Layer 2 of a small transformer language model trained on English Wikipedia (11 layers, counted from 0, width 64).
A neuron's activation on a vector x is SiLU(gate . x) times (in . x), where the dot is the dot product.

Input weights of the MLP neurons that the questions are about. A number n stands for n times 0.008.
n3 gate: -5 -26 -24 -33 -12 46 -4 -45 -46 55 25 4 -43 -45 37 -29 -45 4 -14 -33 -8 -4 -43 -25 31 6 20 13 -65 -24 -56 7 -5 2 -28 -48 16 -42 21 -3 22 41 -13 23 -45 28 16 9 -15 -36 57 -55 87 -63 43 6 -1 -15 11 10 11 -26 -43 17
n7 gate: -11 -17 -31 -23 -43 66 -20 17 -11 4 -27 8 3 -22 -34 33 -46 -12 -50 -52 -22 33 -14 -23 16 10 12 24 61 -23 27 41 -10 -11 -4 27 -21 -22 23 41 -27 43 -28 65 10 -12 27 24 -11 25 -25 -7 -21 -27 4 31 -41 -15 -2 -19 22 14 40 23
n9 gate: -29 16 -18 19 -35 42 -18 -30 -14 16 -27 13 59 -47 7 53 12 -62 -14 13 10 41 34 13 12 -12 -32 1 10 11 30 -46 0 27 13 9 -4 23 9 0 18 -78 -56 -31 -17 -4 12 -27 -18 -42 33 -27 80 23 -11 58 18 -31 -35 42 -22 -9 15 49
n22 gate: 13 -6 -11 -19 -1 39 28 38 -21 20 46 -2 31 -2 -2 1 -80 -15 -7 -29 48 8 24 16 -9 33 30 22 -78 -27 -30 26 -5 36 46 12 17 16 -24 21 19 8 -11 -29 47 -6 -14 63 11 21 -13 11 -23 -4 64 -32 29 -10 -32 33 -15 71 23 16
n23 gate: -24 -32 39 4 -11 22 41 12 9 24 1 62 25 -76 -1 33 1 -30 50 -42 35 38 6 -25 -20 21 -15 -43 -9 29 -21 5 -38 -12 26 20 -16 -50 32 35 -24 -5 -29 -12 -45 -68 28 10 43 37 -10 24 -2 -10 -26 -29 -19 -51 -21 -2 -5 44 12 -9
n31 gate: -12 13 -2 49 13 24 -28 13 -43 -18 -87 -21 14 21 -24 -18 -34 24 -28 -13 16 15 -43 -29 46 34 64 46 40 -1 24 14 -11 -4 18 41 -28 50 -51 31 -7 -16 1 9 7 -13 27 13 -11 -9 17 -48 -54 29 10 2 33 -40 -16 29 -1 -23 -56 60
n51 gate: -5 -12 -28 -6 -4 -4 -12 -7 -16 -12 6 -31 -12 51 3 28 33 -33 45 -21 -30 5 40 19 -13 -53 41 23 10 -13 40 19 -10 23 25 5 -44 -1 -1 -30 8 -25 -29 -14 17 15 14 14 60 -10 -29 42 -24 -8 13 24 -33 -7 -8 -15 4 -16 -39 23
n62 gate: 19 -40 -20 7 53 22 -41 -46 23 -9 -16 -36 -12 36 -9 -46 14 5 -4 0 -32 -17 -31 -30 -22 -32 22 -35 -16 -15 0 -52 15 -29 22 -32 -69 1 2 -34 0 -4 25 -22 -14 0 -10 -23 -6 29 -3 -48 24 70 -1 1 24 -31 3 3 -6 13 7 -14
n66 gate: 5 0 13 -11 -21 -67 40 16 -48 -4 -8 -94 -26 17 -7 -50 -2 -14 65 42 11 -54 -31 32 -6 -11 11 26 -23 2 41 11 18 -6 -18 39 -23 53 32 -18 -4 15 53 -64 -10 -16 -38 -1 48 0 35 23 -12 -10 5 -25 -41 -11 34 38 12 -2 21 19
n84 gate: -45 -29 29 14 0 -12 27 27 -23 -35 29 -5 30 3 42 -13 -52 22 7 -49 1 18 -30 -32 -10 -16 1 24 -19 -16 42 -7 -6 -9 28 -10 -13 -8 -47 -38 -33 2 27 9 -17 -59 22 -30 -2 17 -19 0 -52 -26 -41 -1 33 11 -4 6 24 -14 34 21
n100 gate: 29 11 31 -6 11 -31 32 67 -8 10 29 38 -22 -30 9 17 27 9 10 -26 -25 8 -17 -6 -26 -15 15 51 0 -28 -13 -20 -25 18 7 27 31 22 46 7 1 3 8 -35 28 -54 31 -5 -11 -93 -6 30 -8 -49 -6 -26 -40 17 47 -60 -17 1 -9 64
n101 gate: 54 86 -18 4 -45 -5 -16 7 -16 18 -3 10 -49 -14 -10 14 -21 -94 13 -17 6 -45 -3 1 29 7 -42 1 -6 42 -24 -19 -46 -3 -20 7 -11 -36 -6 -40 -7 -13 -4 59 20 20 -14 13 12 -42 -20 17 15 -15 4 12 30 -31 15 12 -7 4 -29 -64
n102 gate: 8 -68 -2 -57 1 38 9 -47 4 4 -26 -17 -1 -20 -6 -38 24 -18 -11 -6 1 15 -32 -29 37 34 -26 -20 32 -4 16 51 31 22 0 -33 -5 -1 62 2 18 7 -52 9 -6 17 29 30 33 48 13 18 11 31 -15 -18 -36 12 40 -29 12 -71 -6 -8
n131 gate: -1 -44 33 31 -10 26 12 -11 66 38 -91 -59 38 -37 6 15 -17 -24 1 4 10 -13 13 27 16 -34 -40 -42 19 8 4 56 34 -68 3 -52 3 12 -7 20 -34 -20 -54 -16 -9 33 -3 81 2 -4 -47 -17 -2 6 8 -69 -31 -24 50 5 -12 29 -22 27
n153 gate: 23 -22 51 36 -23 7 -11 -34 -16 10 24 24 -16 -27 6 3 -46 50 -30 12 -19 -9 -15 11 30 -23 3 -3 4 -30 -50 38 8 -39 15 -40 -2 -16 -56 3 22 29 -11 44 -9 -25 -31 -1 -10 -36 21 22 -57 -22 74 -22 14 4 -4 -49 47 26 -8 -29
n154 gate: 21 46 -19 6 -30 -1 -11 -19 28 -18 -71 -10 -70 -2 30 51 -1 49 29 -70 -13 -6 -2 -19 0 16 7 -25 51 -9 -19 22 18 9 -22 -36 0 51 51 14 17 26 -3 7 -31 -25 9 0 25 24 18 25 14 -33 36 17 18 63 1 -17 25 -9 -36 -33
n156 gate: 20 -28 24 -42 51 46 15 53 -54 -5 -16 -10 -24 0 12 -27 31 -34 38 -3 -21 17 -7 -27 -6 31 16 -9 -19 28 -30 52 20 18 -7 -8 -3 32 33 -59 -39 -6 26 -4 -12 19 -23 -49 -47 41 -2 -49 -31 27 17 -6 -8 70 -15 -31 18 -21 -29 17
n157 gate: -19 -8 -1 -37 17 -43 0 -23 -2 50 -4 35 20 -18 -25 -33 50 -7 -1 5 -9 37 47 13 22 16 -11 -29 0 -32 -27 27 -9 51 -9 -23 -81 87 -25 -38 7 11 3 -11 15 -2 -53 -7 56 -21 -56 53 -18 73 -28 2 47 -54 -21 -21 -51 44 31 36
n158 gate: -17 -13 10 0 -34 3 18 -15 -10 -18 15 16 -11 16 18 -24 45 -22 25 -22 -4 -8 -24 45 16 29 59 15 26 -18 34 -6 3 39 6 54 -33 -2 16 7 -22 36 61 -41 -26 -22 3 43 20 13 -34 17 2 -8 15 -15 -47 -44 -2 -16 -33 -2 7 -42
n161 gate: -10 -9 9 21 13 3 -17 25 16 76 -66 21 -30 33 18 20 -5 44 1 -60 -13 -7 -1 -13 -35 39 -32 -3 14 21 -11 31 -57 -34 -8 12 -46 24 1 20 -20 -28 17 46 -19 -45 -9 -55 19 -13 -1 20 -31 21 -31 18 1 -1 19 15 -20 -38 -16 43
n165 gate: -6 29 23 9 36 -56 4 -13 19 -4 -8 31 -15 19 -11 50 0 -7 43 -21 -8 15 -1 57 -18 26 7 -24 -30 -11 -6 -59 -9 -23 -3 26 -50 -16 32 2 -15 -36 29 -30 19 -35 -9 10 58 35 -16 32 -6 -35 -28 17 -9 -20 37 43 35 11 36 -11
n166 gate: 29 64 -2 36 -7 -1 43 22 15 11 -33 10 21 5 -40 16 -18 18 -3 25 44 1 -25 -25 -13 -4 44 -12 9 0 -38 -28 -9 -22 -29 -12 -59 19 13 14 -16 -24 -16 -26 -1 -3 -10 63 15 -52 0 -27 8 52 2 36 -14 -9 -29 13 26 -29 2 21
n167 gate: -18 63 -34 25 46 12 6 14 -3 -26 10 66 2 7 6 30 -58 11 -68 53 -24 52 19 -48 55 -4 -57 -10 -13 -6 -3 33 -26 40 -52 -3 4 -37 -12 10 -59 37 -15 -34 -51 39 13 -29 15 -31 -17 27 -10 12 -14 -33 44 15 33 20 -7 0 -11 44
n171 gate: 2 -31 11 24 12 30 -36 -54 64 -26 -23 -11 7 25 4 -2 -27 16 -12 19 10 -7 1 -2 28 32 -13 -33 5 27 36 -21 26 42 -20 20 42 -75 71 -35 -4 28 48 87 -18 -2 25 14 -16 47 -30 -75 14 -14 -53 -63 12 -10 -64 6 -39 -67 7 40
n175 gate: -27 1 -28 -9 43 4 -30 32 23 -38 -21 -15 18 18 28 19 31 80 -25 -8 -23 11 20 -73 16 14 27 6 -6 34 28 -17 19 11 -46 -30 2 -6 -18 -39 -6 -8 -16 32 -4 -7 10 36 12 -14 -18 27 20 5 1 -48 -8 -6 -46 19 -25 -61 18 -1
n3 in: 1 54 3 -14 11 39 34 -56 -46 30 17 20 -44 31 -25 -5 -12 -27 8 -62 0 -11 -19 -8 38 55 -43 49 -10 -8 -7 -20 31 22 -14 -19 -15 -6 -38 -28 31 17 8 31 -4 -69 -51 -44 -38 -13 -1 -15 1 8 -4 -1 63 -39 0 58 4 -28 -2 0
n7 in: -22 -8 -34 18 -51 32 31 17 -20 7 42 -22 -22 -13 -12 0 -42 57 -18 -50 -19 -55 6 -48 4 -42 -21 7 -17 -46 -69 14 -15 11 58 -15 45 -34 18 11 22 32 -17 3 -6 -45 -6 -9 -16 13 43 -2 -5 -8 -6 5 10 -9 -6 -21 -44 -30 31 0
n9 in: -46 2 -11 14 20 13 -35 -28 -34 23 47 -9 31 18 -26 32 7 30 33 42 12 -35 20 -25 -13 41 11 -4 49 -31 8 -8 12 -24 16 -2 42 28 27 8 39 -41 -7 -42 0 -11 57 -21 -34 -62 55 -43 30 -19 14 4 -23 -48 21 23 -28 -7 11 20
n22 in: -19 -3 14 -27 18 33 -21 0 -23 2 0 -16 32 -30 13 -8 -80 18 -32 -11 -3 7 21 -10 -8 -26 19 40 -33 -68 -9 36 -19 0 -6 16 18 17 -32 10 16 0 3 -46 47 18 -32 22 19 -19 -5 -26 -13 34 53 -14 17 21 -31 31 -28 95 15 8
n23 in: 6 15 19 33 -38 6 39 4 12 15 3 33 4 -48 -12 12 10 -19 -17 -48 -31 8 15 31 25 -20 -18 -22 2 3 -10 -81 -46 -19 39 -11 -16 -49 41 0 -5 12 -72 13 -11 0 -14 22 -10 21 -2 0 1 7 36 -81 -17 -38 -34 10 33 -6 -50 17
n31 in: -26 31 -2 41 44 10 -3 11 -16 8 -6 30 14 -8 9 30 -44 -9 29 -61 28 -32 5 35 -4 9 28 17 -21 -15 2 5 3 16 -8 -3 -10 27 -76 -10 20 -10 36 8 3 -34 -4 -45 37 32 -2 27 -10 -35 -57 -20 29 -3 -23 -16 -62 -7 -50 -35
n51 in: -6 19 22 24 1 -17 24 2 -24 -50 -13 -51 -55 21 22 7 3 20 -28 -17 21 21 -12 30 -15 0 -32 18 38 36 -12 11 42 -20 45 -17 -8 -8 61 -10 -4 -12 17 -31 29 -2 -9 2 37 -19 -6 34 12 -27 -8 38 -39 -28 18 10 -13 -5 -2 -8
n62 in: -9 -17 -46 -13 -27 -8 -42 -5 -32 28 -29 17 -16 10 -70 11 1 1 -17 -20 5 -23 3 -23 -27 32 58 3 -11 25 34 25 44 -6 -12 8 -32 -55 15 20 -25 3 32 17 7 -1 7 -23 3 -5 18 -30 -32 -36 35 -4 -18 5 13 -7 -25 -8 -87 -35
n66 in: 15 59 1 -30 36 13 7 -22 -3 17 31 6 -23 68 19 94 -28 23 -75 7 -31 30 -57 9 -2 19 1 26 8 47 -37 -3 27 -52 -11 -10 68 21 39 -41 9 5 12 13 -2 -58 41 -53 -80 -46 2 -27 30 26 -33 16 35 0 23 -26 -11 -4 37 -71
n84 in: -33 22 42 -2 26 4 35 23 27 -41 15 -2 -49 17 24 0 -9 -20 18 -16 38 28 -24 -10 -3 37 1 -4 -9 -14 -4 -24 -7 32 -3 12 -51 -25 28 19 1 -9 13 36 21 -39 31 2 25 22 -22 11 -28 5 -39 11 -10 -11 -25 0 30 58 18 13
n100 in: 23 25 -13 30 -3 -29 41 -12 -13 33 -16 6 15 65 -15 -5 -1 18 -18 13 -13 -39 -37 15 -61 -4 60 16 -39 -12 -27 26 -32 1 -40 -9 -13 -30 -19 24 1 -12 48 -30 -6 -35 31 77 -33 36 0 -18 -11 5 -19 -20 -5 40 -19 31 5 21 -39 35
n101 in: 46 -2 -34 -25 50 -14 9 12 25 36 -1 -7 -3 -34 -4 1 -18 -14 38 -4 40 -5 14 -30 1 45 -10 5 4 30 -8 41 -36 0 38 -18 6 -21 -47 45 13 -8 -25 20 -25 -14 34 -45 -28 -34 -57 31 42 -70 14 -22 34 16 -4 34 -14 24 5 -12
n102 in: 16 -33 18 -5 38 -18 68 -49 -65 -45 -59 20 -27 35 -64 -6 -9 -33 16 -25 -34 80 9 7 -42 12 -26 56 -37 17 -43 -9 -2 40 11 -18 15 7 54 46 4 -16 14 59 -5 3 -10 -5 30 8 6 8 5 38 -49 26 -35 15 33 -15 8 -25 -37 -6
n131 in: -24 -21 20 3 35 -36 45 -15 16 12 -3 19 -9 29 -18 -9 19 -11 49 9 37 -46 -56 -15 10 33 41 7 -29 21 -7 -15 27 -7 32 -7 -37 -21 -35 -6 0 -20 44 8 8 -37 64 29 9 87 -7 16 -1 -19 -14 -5 -4 -13 -10 17 -7 -7 39 16
n153 in: -9 -26 -69 14 3 -20 -15 1 47 -13 -18 -23 9 35 -39 27 69 10 5 -14 27 -24 38 31 10 33 16 -20 38 -12 41 -37 6 2 47 -41 0 -31 -5 40 10 7 -26 -40 16 12 18 -2 -12 23 -11 -43 8 0 -24 -8 19 34 16 50 44 -4 -11 -17
n154 in: -1 15 18 -20 -3 -28 24 19 26 31 -5 36 -12 16 8 -7 -17 30 -4 -24 -14 -36 22 44 2 -20 4 12 -45 -20 -19 -21 9 -42 13 40 -38 16 -11 23 53 -39 33 59 -34 -25 -28 3 6 -45 17 -18 -1 -11 4 18 39 -22 21 -9 33 30 -33 33
n156 in: 42 -7 2 25 52 -4 -19 5 -26 4 16 31 -33 -3 17 -31 -55 9 16 24 37 19 18 12 -50 -13 -9 20 -6 -3 11 -52 10 8 -34 -4 -76 3 3 -12 3 -24 29 26 21 -10 -8 -26 -21 24 -6 24 48 -1 -29 -64 8 21 21 14 7 6 22 -11
n157 in: -17 22 -7 -35 -29 -26 -36 7 -1 -4 -1 -6 32 33 -13 -40 46 18 47 -3 -29 -37 1 61 2 -8 43 56 34 4 -13 13 -9 -65 1 8 -25 72 1 -9 -3 16 25 3 21 14 -6 8 -13 41 -25 27 6 40 7 -6 5 6 23 3 17 24 24 18
n158 in: -46 0 18 20 -35 18 -8 -22 13 -31 10 38 28 9 -6 -11 16 -4 52 30 -45 9 -27 60 -24 32 48 0 -11 -16 -15 -36 -6 8 7 25 -7 -19 -34 9 6 0 15 -2 -1 -9 -9 35 4 -14 -40 -36 -1 9 19 0 26 -11 4 -47 8 -21 -11 -40
n161 in: 11 -32 4 23 13 6 27 5 -26 65 -41 -10 -9 17 33 -6 -7 24 12 7 -28 0 46 38 -29 44 -10 -18 12 54 -10 36 -34 -15 -23 17 -29 3 -17 -28 6 39 12 13 58 -24 -45 -37 3 38 -19 54 -9 -9 -6 -44 -41 16 50 24 -30 -36 -52 11
n165 in: -14 -50 -24 12 28 6 -21 38 19 -3 24 -29 -59 14 5 -8 19 36 -14 7 13 -29 -19 -23 32 60 80 -2 -35 -38 9 21 73 19 30 52 -16 43 -16 -57 43 -5 67 -10 -14 5 -27 60 22 -27 25 9 -2 11 15 5 -14 5 -54 -46 2 -34 13 -3
n166 in: -8 49 -6 17 1 -20 24 25 -17 -28 -28 -26 -30 33 -42 1 17 14 -19 12 17 28 2 46 -5 38 -40 18 3 -34 5 -46 20 6 1 -43 -30 -14 8 37 41 -2 22 -45 -6 -27 13 -15 30 18 -8 13 -11 13 1 23 -22 -39 -15 26 -9 -19 20 -11
n167 in: 59 19 34 -4 10 -31 14 31 4 9 -19 -33 3 55 -66 42 11 -35 -23 0 -4 35 13 -25 38 34 -7 30 9 -14 23 53 42 8 18 -22 -22 -14 -3 -11 15 -17 49 -32 -31 -6 9 -59 -14 -14 -4 -36 -15 12 20 16 -31 -12 38 24 -27 -9 -60 -5
n171 in: -6 -35 12 -17 48 35 -67 -21 38 -37 -33 -2 63 52 -10 -16 -18 16 -6 28 -2 -42 -9 14 1 9 -4 -10 -35 -6 -13 -6 6 41 4 30 66 -13 43 -47 16 -14 43 17 50 13 -8 -23 -16 20 5 -16 -25 -4 21 -40 -11 7 -36 -46 11 -19 -12 -15
n175 in: 13 3 -41 -3 14 -32 -1 -35 2 9 -43 21 20 2 31 46 -1 21 -48 -17 10 16 42 -20 -9 -39 -27 -10 16 -22 -16 -20 -2 7 7 -5 -22 14 -6 -23 -1 -13 13 28 -14 27 30 0 -10 4 16 -2 -11 64 -24 -36 -14 74 -10 3 9 -6 5 27

Each question shows a token from some text and the vector x that enters the MLP there. A number n stands for n times 0.029.

" |": 5 -36 14 -7 -25 -58 -9 -11 5 45 22 -14 17 14 20 -10 72 8 -5 7 8 -22 3 -6 -35 19 -22 11 17 -7 -61 -27 13 -19 -16 8 -3 -11 11 -3 -2 7 -6 -11 -18 -12 17 3 -19 1 31 -6 -13 -8 28 5 13 0 8 -1 32 6 2 12
Which three neurons fire most, strongest first? n100, n153, n31

" present": -1 45 11 5 -17 -16 8 -3 18 14 -4 11 17 -14 25 -22 -10 15 49 -11 -3 -33 22 15 37 52 8 -19 3 -30 -10 25 -18 -1 1 -50 9 15 -20 9 7 41 28 -9 27 -11 -8 21 -40 -5 -15 -7 -37 -17 7 -31 -23 14 -5 -9 30 -23 17 6
Which of these neurons fires most? n153

"f": -1 -5 -17 4 10 -60 -47 2 24 11 6 -17 -5 33 8 -6 -20 -6 14 6 -2 -5 -30 41 -13 -25 0 18 -15 3 2 -21 14 -10 50 27 14 16 11 1 33 -21 -9 16 19 -7 26 -40 -39 11 -28 -23 -17 8 1 -11 33 12 -9 12 8 23 32 2
Which of these neurons fires most? n171

"h": 4 26 3 1 23 -20 8 20 31 -11 21 55 -5 46 33 -10 2 56 -53 2 23 -2 -4 0 19 -12 -5 39 0 -21 -21 -12 3 4 9 -30 -12 -13 10 17 42 -6 6 21 7 26 21 -19 -17 -2 26 -22 5 25 3 -18 39 19 -2 -62 6 13 -3 4
The most active neuron and its activation: n175, at about 1.5

"ment": 8 -1 10 -5 -19 -77 33 12 18 10 -8 14 -10 -25 5 8 2 14 49 25 -26 17 -39 0 10 12 17 -25 6 -8 -14 -14 10 -17 14 -43 -15 24 14 22 12 29 0 -4 8 24 -32 -36 2 -7 19 13 9 -9 11 -7 -25 -9 13 70 35 -12 19 -7
Which of these neurons fires most? n166

"ated": 4 -4 -16 -11 14 -73 22 10 26 30 -38 -22 -9 4 -11 10 7 -2 54 -18 -22 -1 -18 -2 -8 37 19 -10 23 -22 -14 -23 4 -1 23 -7 10 -20 26 2 -1 12 -12 11 -4 -29 -34 4 -39 -35 28 6 2 39 30 -11 19 10 25 15 -7 -19 9 14
Which three neurons fire most, strongest first? n154, n161, n66

"H": 4 -20 4 17 18 -61 -21 20 12 -2 -30 -11 0 5 5 -40 -9 18 -43 27 -3 11 -20 -5 1 -9 16 39 -28 -49 -6 -9 5 -12 -15 33 -1 26 -24 -1 25 -18 2 10 26 -5 17 -8 9 4 -19 13 23 33 20 -18 23 24 -33 -41 40 -14 -12 8
The two highest activations, in order: n175, n157

"u": -5 -13 -9 29 -10 -45 26 12 26 -15 9 31 19 7 4 12 0 20 14 -11 -22 -26 -15 15 -6 -6 -36 24 7 -8 -11 -22 52 8 50 22 6 3 1 9 3 16 32 14 -10 -18 -6 4 -11 20 -41 -4 -2 39 47 -2 4 -1 -29 11 -34 24 -18 -49
Which of these neurons fires most? n158

"ud": 7 37 -7 18 27 -7 6 -9 -2 -4 -8 37 4 25 -7 58 1 16 -7 5 -20 4 47 3 -12 10 -24 8 3 15 -8 -4 2 8 29 14 -38 -15 -1 6 82 -22 31 30 33 1 4 4 -18 -15 13 11 -30 22 6 -6 27 0 -19 23 25 -26 5 -44
Which of these neurons fires most? n175

"ing": -30 -8 -1 -7 23 -60 25 11 22 32 -22 -10 -22 0 12 -19 -16 -4 58 -3 -4 -24 -40 7 -13 21 19 -20 4 -14 -27 -16 -2 -26 12 -14 31 6 -34 6 -27 21 -9 -21 -5 8 -14 -34 -47 -40 18 3 -6 25 -4 -11 23 10 -7 32 6 -2 6 7
The two highest activations, in order: n66, n161

"s": -21 -48 -7 -15 36 -58 11 42 -14 6 -5 -22 -30 40 13 -14 -23 11 38 50 9 -10 5 -14 -8 14 7 5 -19 15 13 -5 6 -6 -2 -30 13 5 18 17 -1 21 -4 -14 -12 29 4 -66 -20 -14 11 14 2 37 -30 7 15 5 -22 42 3 -21 -23 -4
The two highest activations, in order: n156, n66

"y": 6 24 8 7 24 -23 -2 22 -1 23 13 -26 13 -7 -10 20 -1 26 -21 12 7 -1 -18 -14 10 0 17 -8 -37 -8 -20 11 -43 -21 7 -29 -21 -4 21 -20 13 12 0 6 -18 -24 -3 -95 -23 -26 43 -5 2 -1 -21 -3 13 20 12 45 12 9 -29 -42
Which of these neurons fires most? n167

"ate": -2 10 -22 13 6 -47 32 -6 -9 1 -27 -38 -21 -21 -33 -19 25 11 27 3 13 4 -33 35 -2 31 7 -41 -9 4 -13 -34 -20 -41 37 11 -9 -2 -16 10 24 -1 21 6 -19 -14 0 -42 -8 16 1 2 -39 -8 13 -6 1 10 32 44 18 -14 -14 -1
Which of these neurons fires most? n161

"um": -5 2 3 -19 -15 -24 1 8 2 22 -8 -27 8 32 -1 6 8 -8 -37 28 33 -38 16 10 1 -27 16 20 -19 10 1 27 -7 -53 21 -66 17 -15 -90 5 48 -22 -9 -4 -7 4 -4 -17 7 26 -21 8 17 -4 0 -2 2 10 37 12 7 10 3 -8
Which of these neurons fires most? n131

" her": -13 8 13 -28 18 18 26 17 -10 26 0 -27 -31 -12 -20 -30 -24 -4 -18 26 -4 29 -4 13 12 36 29 2 34 -29 -34 12 21 -25 8 3 24 -30 -6 -7 35 -10 -12 -2 -33 -15 14 -4 7 -29 -25 -27 -25 -1 10 -34 11 7 -13 -19 33 29 -17 21
Which of these neurons fires most? n22

".\n\n": -4 -32 -28 -8 6 18 -2 6 -10 -45 2 -50 35 9 -24 -10 -18 12 -6 -44 -38 -11 36 -4 -26 21 10 -11 15 -23 0 -50 2 -12 -3 1 -21 -12 -23 4 38 43 -33 29 -25 -27 28 13 -13 -7 26 -27 -14 -18 10 9 -33 -5 -22 25 12 -7 -16 21
The two highest activations, in order: n7, n62

" Cl": -38 -5 -37 0 -22 -22 -5 1 -30 -11 34 32 1 34 2 -10 10 -10 -5 -34 -16 9 0 10 -3 -28 45 24 21 -39 23 18 1 7 24 -54 41 6 -1 0 -7 -16 -31 -15 7 -20 22 18 2 31 31 0 4 12 -6 -48 -16 8 21 -3 41 16 -27 -10
The most active neuron and its activation: n100, at about 1.3

"á": 12 -46 20 4 -13 -11 23 -5 16 3 2 6 3 -16 -17 29 30 -18 -27 12 -12 -28 -28 53 -6 7 31 14 -22 30 12 36 27 -10 34 21 1 -2 11 -13 25 -2 -20 50 -25 -3 21 15 2 -43 -14 -2 33 37 -10 4 16 22 -14 -13 -11 -5 1 -19
The two highest activations, in order: n102, n158

" W": -4 -16 3 3 33 -65 -30 -16 10 -11 -2 -6 -39 26 17 1 3 1 3 3 29 34 -8 -9 31 17 22 20 -3 -22 10 -49 3 -4 -16 -17 7 16 -38 -6 4 -5 -44 -19 24 31 -1 29 -15 17 -13 -15 32 28 13 -1 -14 -12 4 -28 17 17 -33 -42
The two highest activations, in order: n7, n165

" Y": 5 -5 -10 3 8 -39 8 -51 11 -35 -33 12 41 25 9 -24 19 2 -18 5 11 19 -2 1 10 22 31 27 -36 -33 -16 8 -19 -11 -29 -33 34 28 15 -13 4 8 -48 -13 -1 1 37 -18 -18 5 16 11 7 20 12 -2 24 4 11 -15 15 -8 3 -45
The most active neuron and its activation: n102, at about 2.8

"M": 2 15 25 -3 -1 -50 -14 -33 6 -1 -8 -19 13 10 -18 -16 45 45 -36 44 -3 -11 -3 -18 -4 17 12 28 -9 -29 10 -26 -9 -4 18 7 -7 58 -8 21 -30 0 -20 4 16 -16 20 -16 12 -9 58 26 29 -8 -9 1 -16 20 11 0 51 0 -24 1
Which of these neurons fires most? n100

"ents": 9 -1 14 -14 29 -63 14 31 4 3 -18 -24 -51 7 10 -27 -1 33 55 29 27 2 -21 -4 5 25 7 -8 -10 -7 -20 -25 11 -5 -12 -25 -21 1 -12 20 13 24 -16 11 -27 5 -20 -40 -1 -32 6 31 -2 2 11 18 3 -5 16 48 11 -36 -11 -29
The most active neuron and its activation: n166, at about 2.4

"|": 9 -16 -46 -17 -47 -45 -11 -8 31 21 5 -10 22 5 -13 -14 32 -2 15 -1 17 -21 -7 -10 -20 34 -44 14 38 -3 -34 -2 -7 3 -35 -24 -5 -8 24 -17 17 11 -27 29 -7 -26 12 7 0 -13 7 -9 -27 12 36 -23 -3 10 12 5 -3 31 -28 4
Which of these neurons fires most? n101

"arn": 7 11 -21 6 -12 -51 10 -6 29 35 8 13 7 63 6 2 -15 7 -11 -44 1 -18 2 -1 11 28 33 -1 12 -18 -28 -23 28 1 10 -10 -18 0 -3 9 35 7 30 -55 -11 12 -12 -6 -12 25 -10 28 21 -5 -5 -25 12 -15 2 38 27 6 -38 -30
Which of these neurons fires most? n165

"B": -19 -4 32 29 53 -55 -8 -19 8 -22 -47 -29 0 9 -26 -19 -10 32 -15 14 8 -32 -42 14 -18 2 30 14 -5 -24 12 -9 -10 25 -11 13 8 24 12 28 19 -12 -15 -28 20 4 5 -39 -2 20 14 -6 21 1 13 -20 16 6 -2 -27 37 -15 -2 13
Which of these neurons fires most? n31

" and": -12 32 29 -6 37 -67 3 10 -7 10 -20 10 12 -27 -14 -35 -3 3 25 -22 64 3 -8 36 -27 23 13 1 32 -13 -27 -10 16 6 24 1 0 -9 -5 -25 -10 8 11 -8 -24 -2 -10 2 -31 -16 40 -16 -2 22 2 -19 7 10 18 36 15 -11 4 -11
Which of these neurons fires most? n166

"ine": -10 19 -5 -4 20 -51 20 16 6 -8 -22 -13 35 11 -24 8 26 0 14 -10 32 -19 -10 15 0 31 -10 -27 8 -27 -43 -31 -16 -27 15 -30 -4 23 -34 7 9 -7 19 -29 2 -23 -34 -7 6 -23 -7 21 -4 -15 23 8 16 13 13 32 5 -36 -14 -56
The most active neuron and its activation: n166, at about 4.9

"a": -12 -43 7 -7 -3 -50 24 7 19 1 -3 -3 -3 29 7 -6 30 12 -8 9 18 -58 -35 23 -22 16 5 15 -14 19 10 -13 3 -6 24 2 -54 16 -28 1 35 1 41 25 -22 -22 -13 -3 -3 5 12 2 8 18 23 1 51 -3 -25 -9 -39 -2 6 -29
Which three neurons fire most, strongest first? n157, n158, n62

" Cup": 10 9 21 8 5 -78 -11 21 5 -3 12 -44 -15 13 -24 -58 -11 7 12 38 -19 3 -29 28 -11 35 41 -7 6 -14 6 10 29 -11 -27 -3 -16 -27 -22 6 -22 9 -16 8 14 -22 2 -13 -17 -7 -49 8 0 -15 -2 5 -28 20 -3 0 20 -27 -6 -10
Which of these neurons fires most? n158

"ch": 3 2 1 32 22 -58 -7 29 17 11 60 36 -44 -1 15 37 -12 10 0 20 -12 11 7 -2 8 3 29 14 13 11 -16 -24 8 19 14 -21 7 -14 65 17 37 -36 -21 -1 2 -11 12 -33 1 1 21 6 9 12 10 -5 -16 4 2 -4 -16 18 -49 10
Which of these neurons fires most? n154

"'s": -18 9 6 -8 8 -42 0 29 -6 18 -3 -21 -19 -9 -42 -44 -30 9 34 2 6 19 -6 8 5 25 29 5 28 -2 -31 -21 44 -17 3 -8 6 -32 -22 -14 -5 18 -21 -11 -26 -23 -6 -7 -41 -50 -1 -22 -2 13 6 -29 21 6 -6 9 26 20 12 9
Which of these neurons fires most? n3

" a": -36 -7 14 -17 -5 -25 -5 12 -11 -12 -8 -36 -1 -20 -50 -25 6 3 11 -10 35 10 -5 11 16 -5 -3 -10 20 17 -42 -27 25 -18 14 2 11 -43 -13 23 18 6 -12 9 -24 12 20 -16 -12 -27 39 -31 4 34 -33 -28 3 17 9 23 30 25 32 -18
The two highest activations, in order: n161, n23

" T": -8 0 -19 -8 6 -59 12 -28 -35 -13 -39 17 -10 17 -28 -9 2 8 -26 7 28 -1 12 28 12 -20 -15 43 13 -40 8 -5 5 30 -20 0 -11 5 38 16 17 -5 -34 -13 18 -1 13 -11 14 2 8 -27 -3 4 53 10 -16 9 -13 5 26 -38 -9 -38
Which three neurons fire most, strongest first? n102, n166, n51

" F": -7 -22 -9 -15 -7 -49 -21 -20 5 -9 16 -24 -26 6 7 -17 -18 -5 20 -5 1 3 -12 23 27 4 17 15 -30 -9 13 5 -3 32 -2 0 -5 39 -6 12 44 -26 -43 8 16 0 47 6 -33 21 8 -13 -14 8 48 -44 1 12 15 -10 33 20 35 -25
The two highest activations, in order: n22, n153

"r": -26 -47 23 8 -7 -39 -3 -17 -13 -6 -36 6 11 31 30 47 19 33 9 47 -7 3 -27 13 2 -10 19 7 -16 16 25 -10 25 -21 25 -39 11 -28 2 2 27 -49 33 5 -9 -10 10 3 -9 4 -7 -10 -20 5 -12 -19 21 8 -9 18 5 38 -40 6
Which of these neurons fires most? n131

" Gl": -39 -14 15 12 -39 -35 -4 -7 -68 -4 -16 9 0 27 -25 22 -15 -23 -11 -13 -12 7 14 -5 8 -15 34 -3 29 -39 3 4 -28 6 -10 31 29 -12 -33 -3 -15 -34 -15 -19 -8 64 10 29 6 -2 1 -4 -4 -7 18 -14 19 -1 1 -5 24 -13 -35 -32
Which of these neurons fires most? n158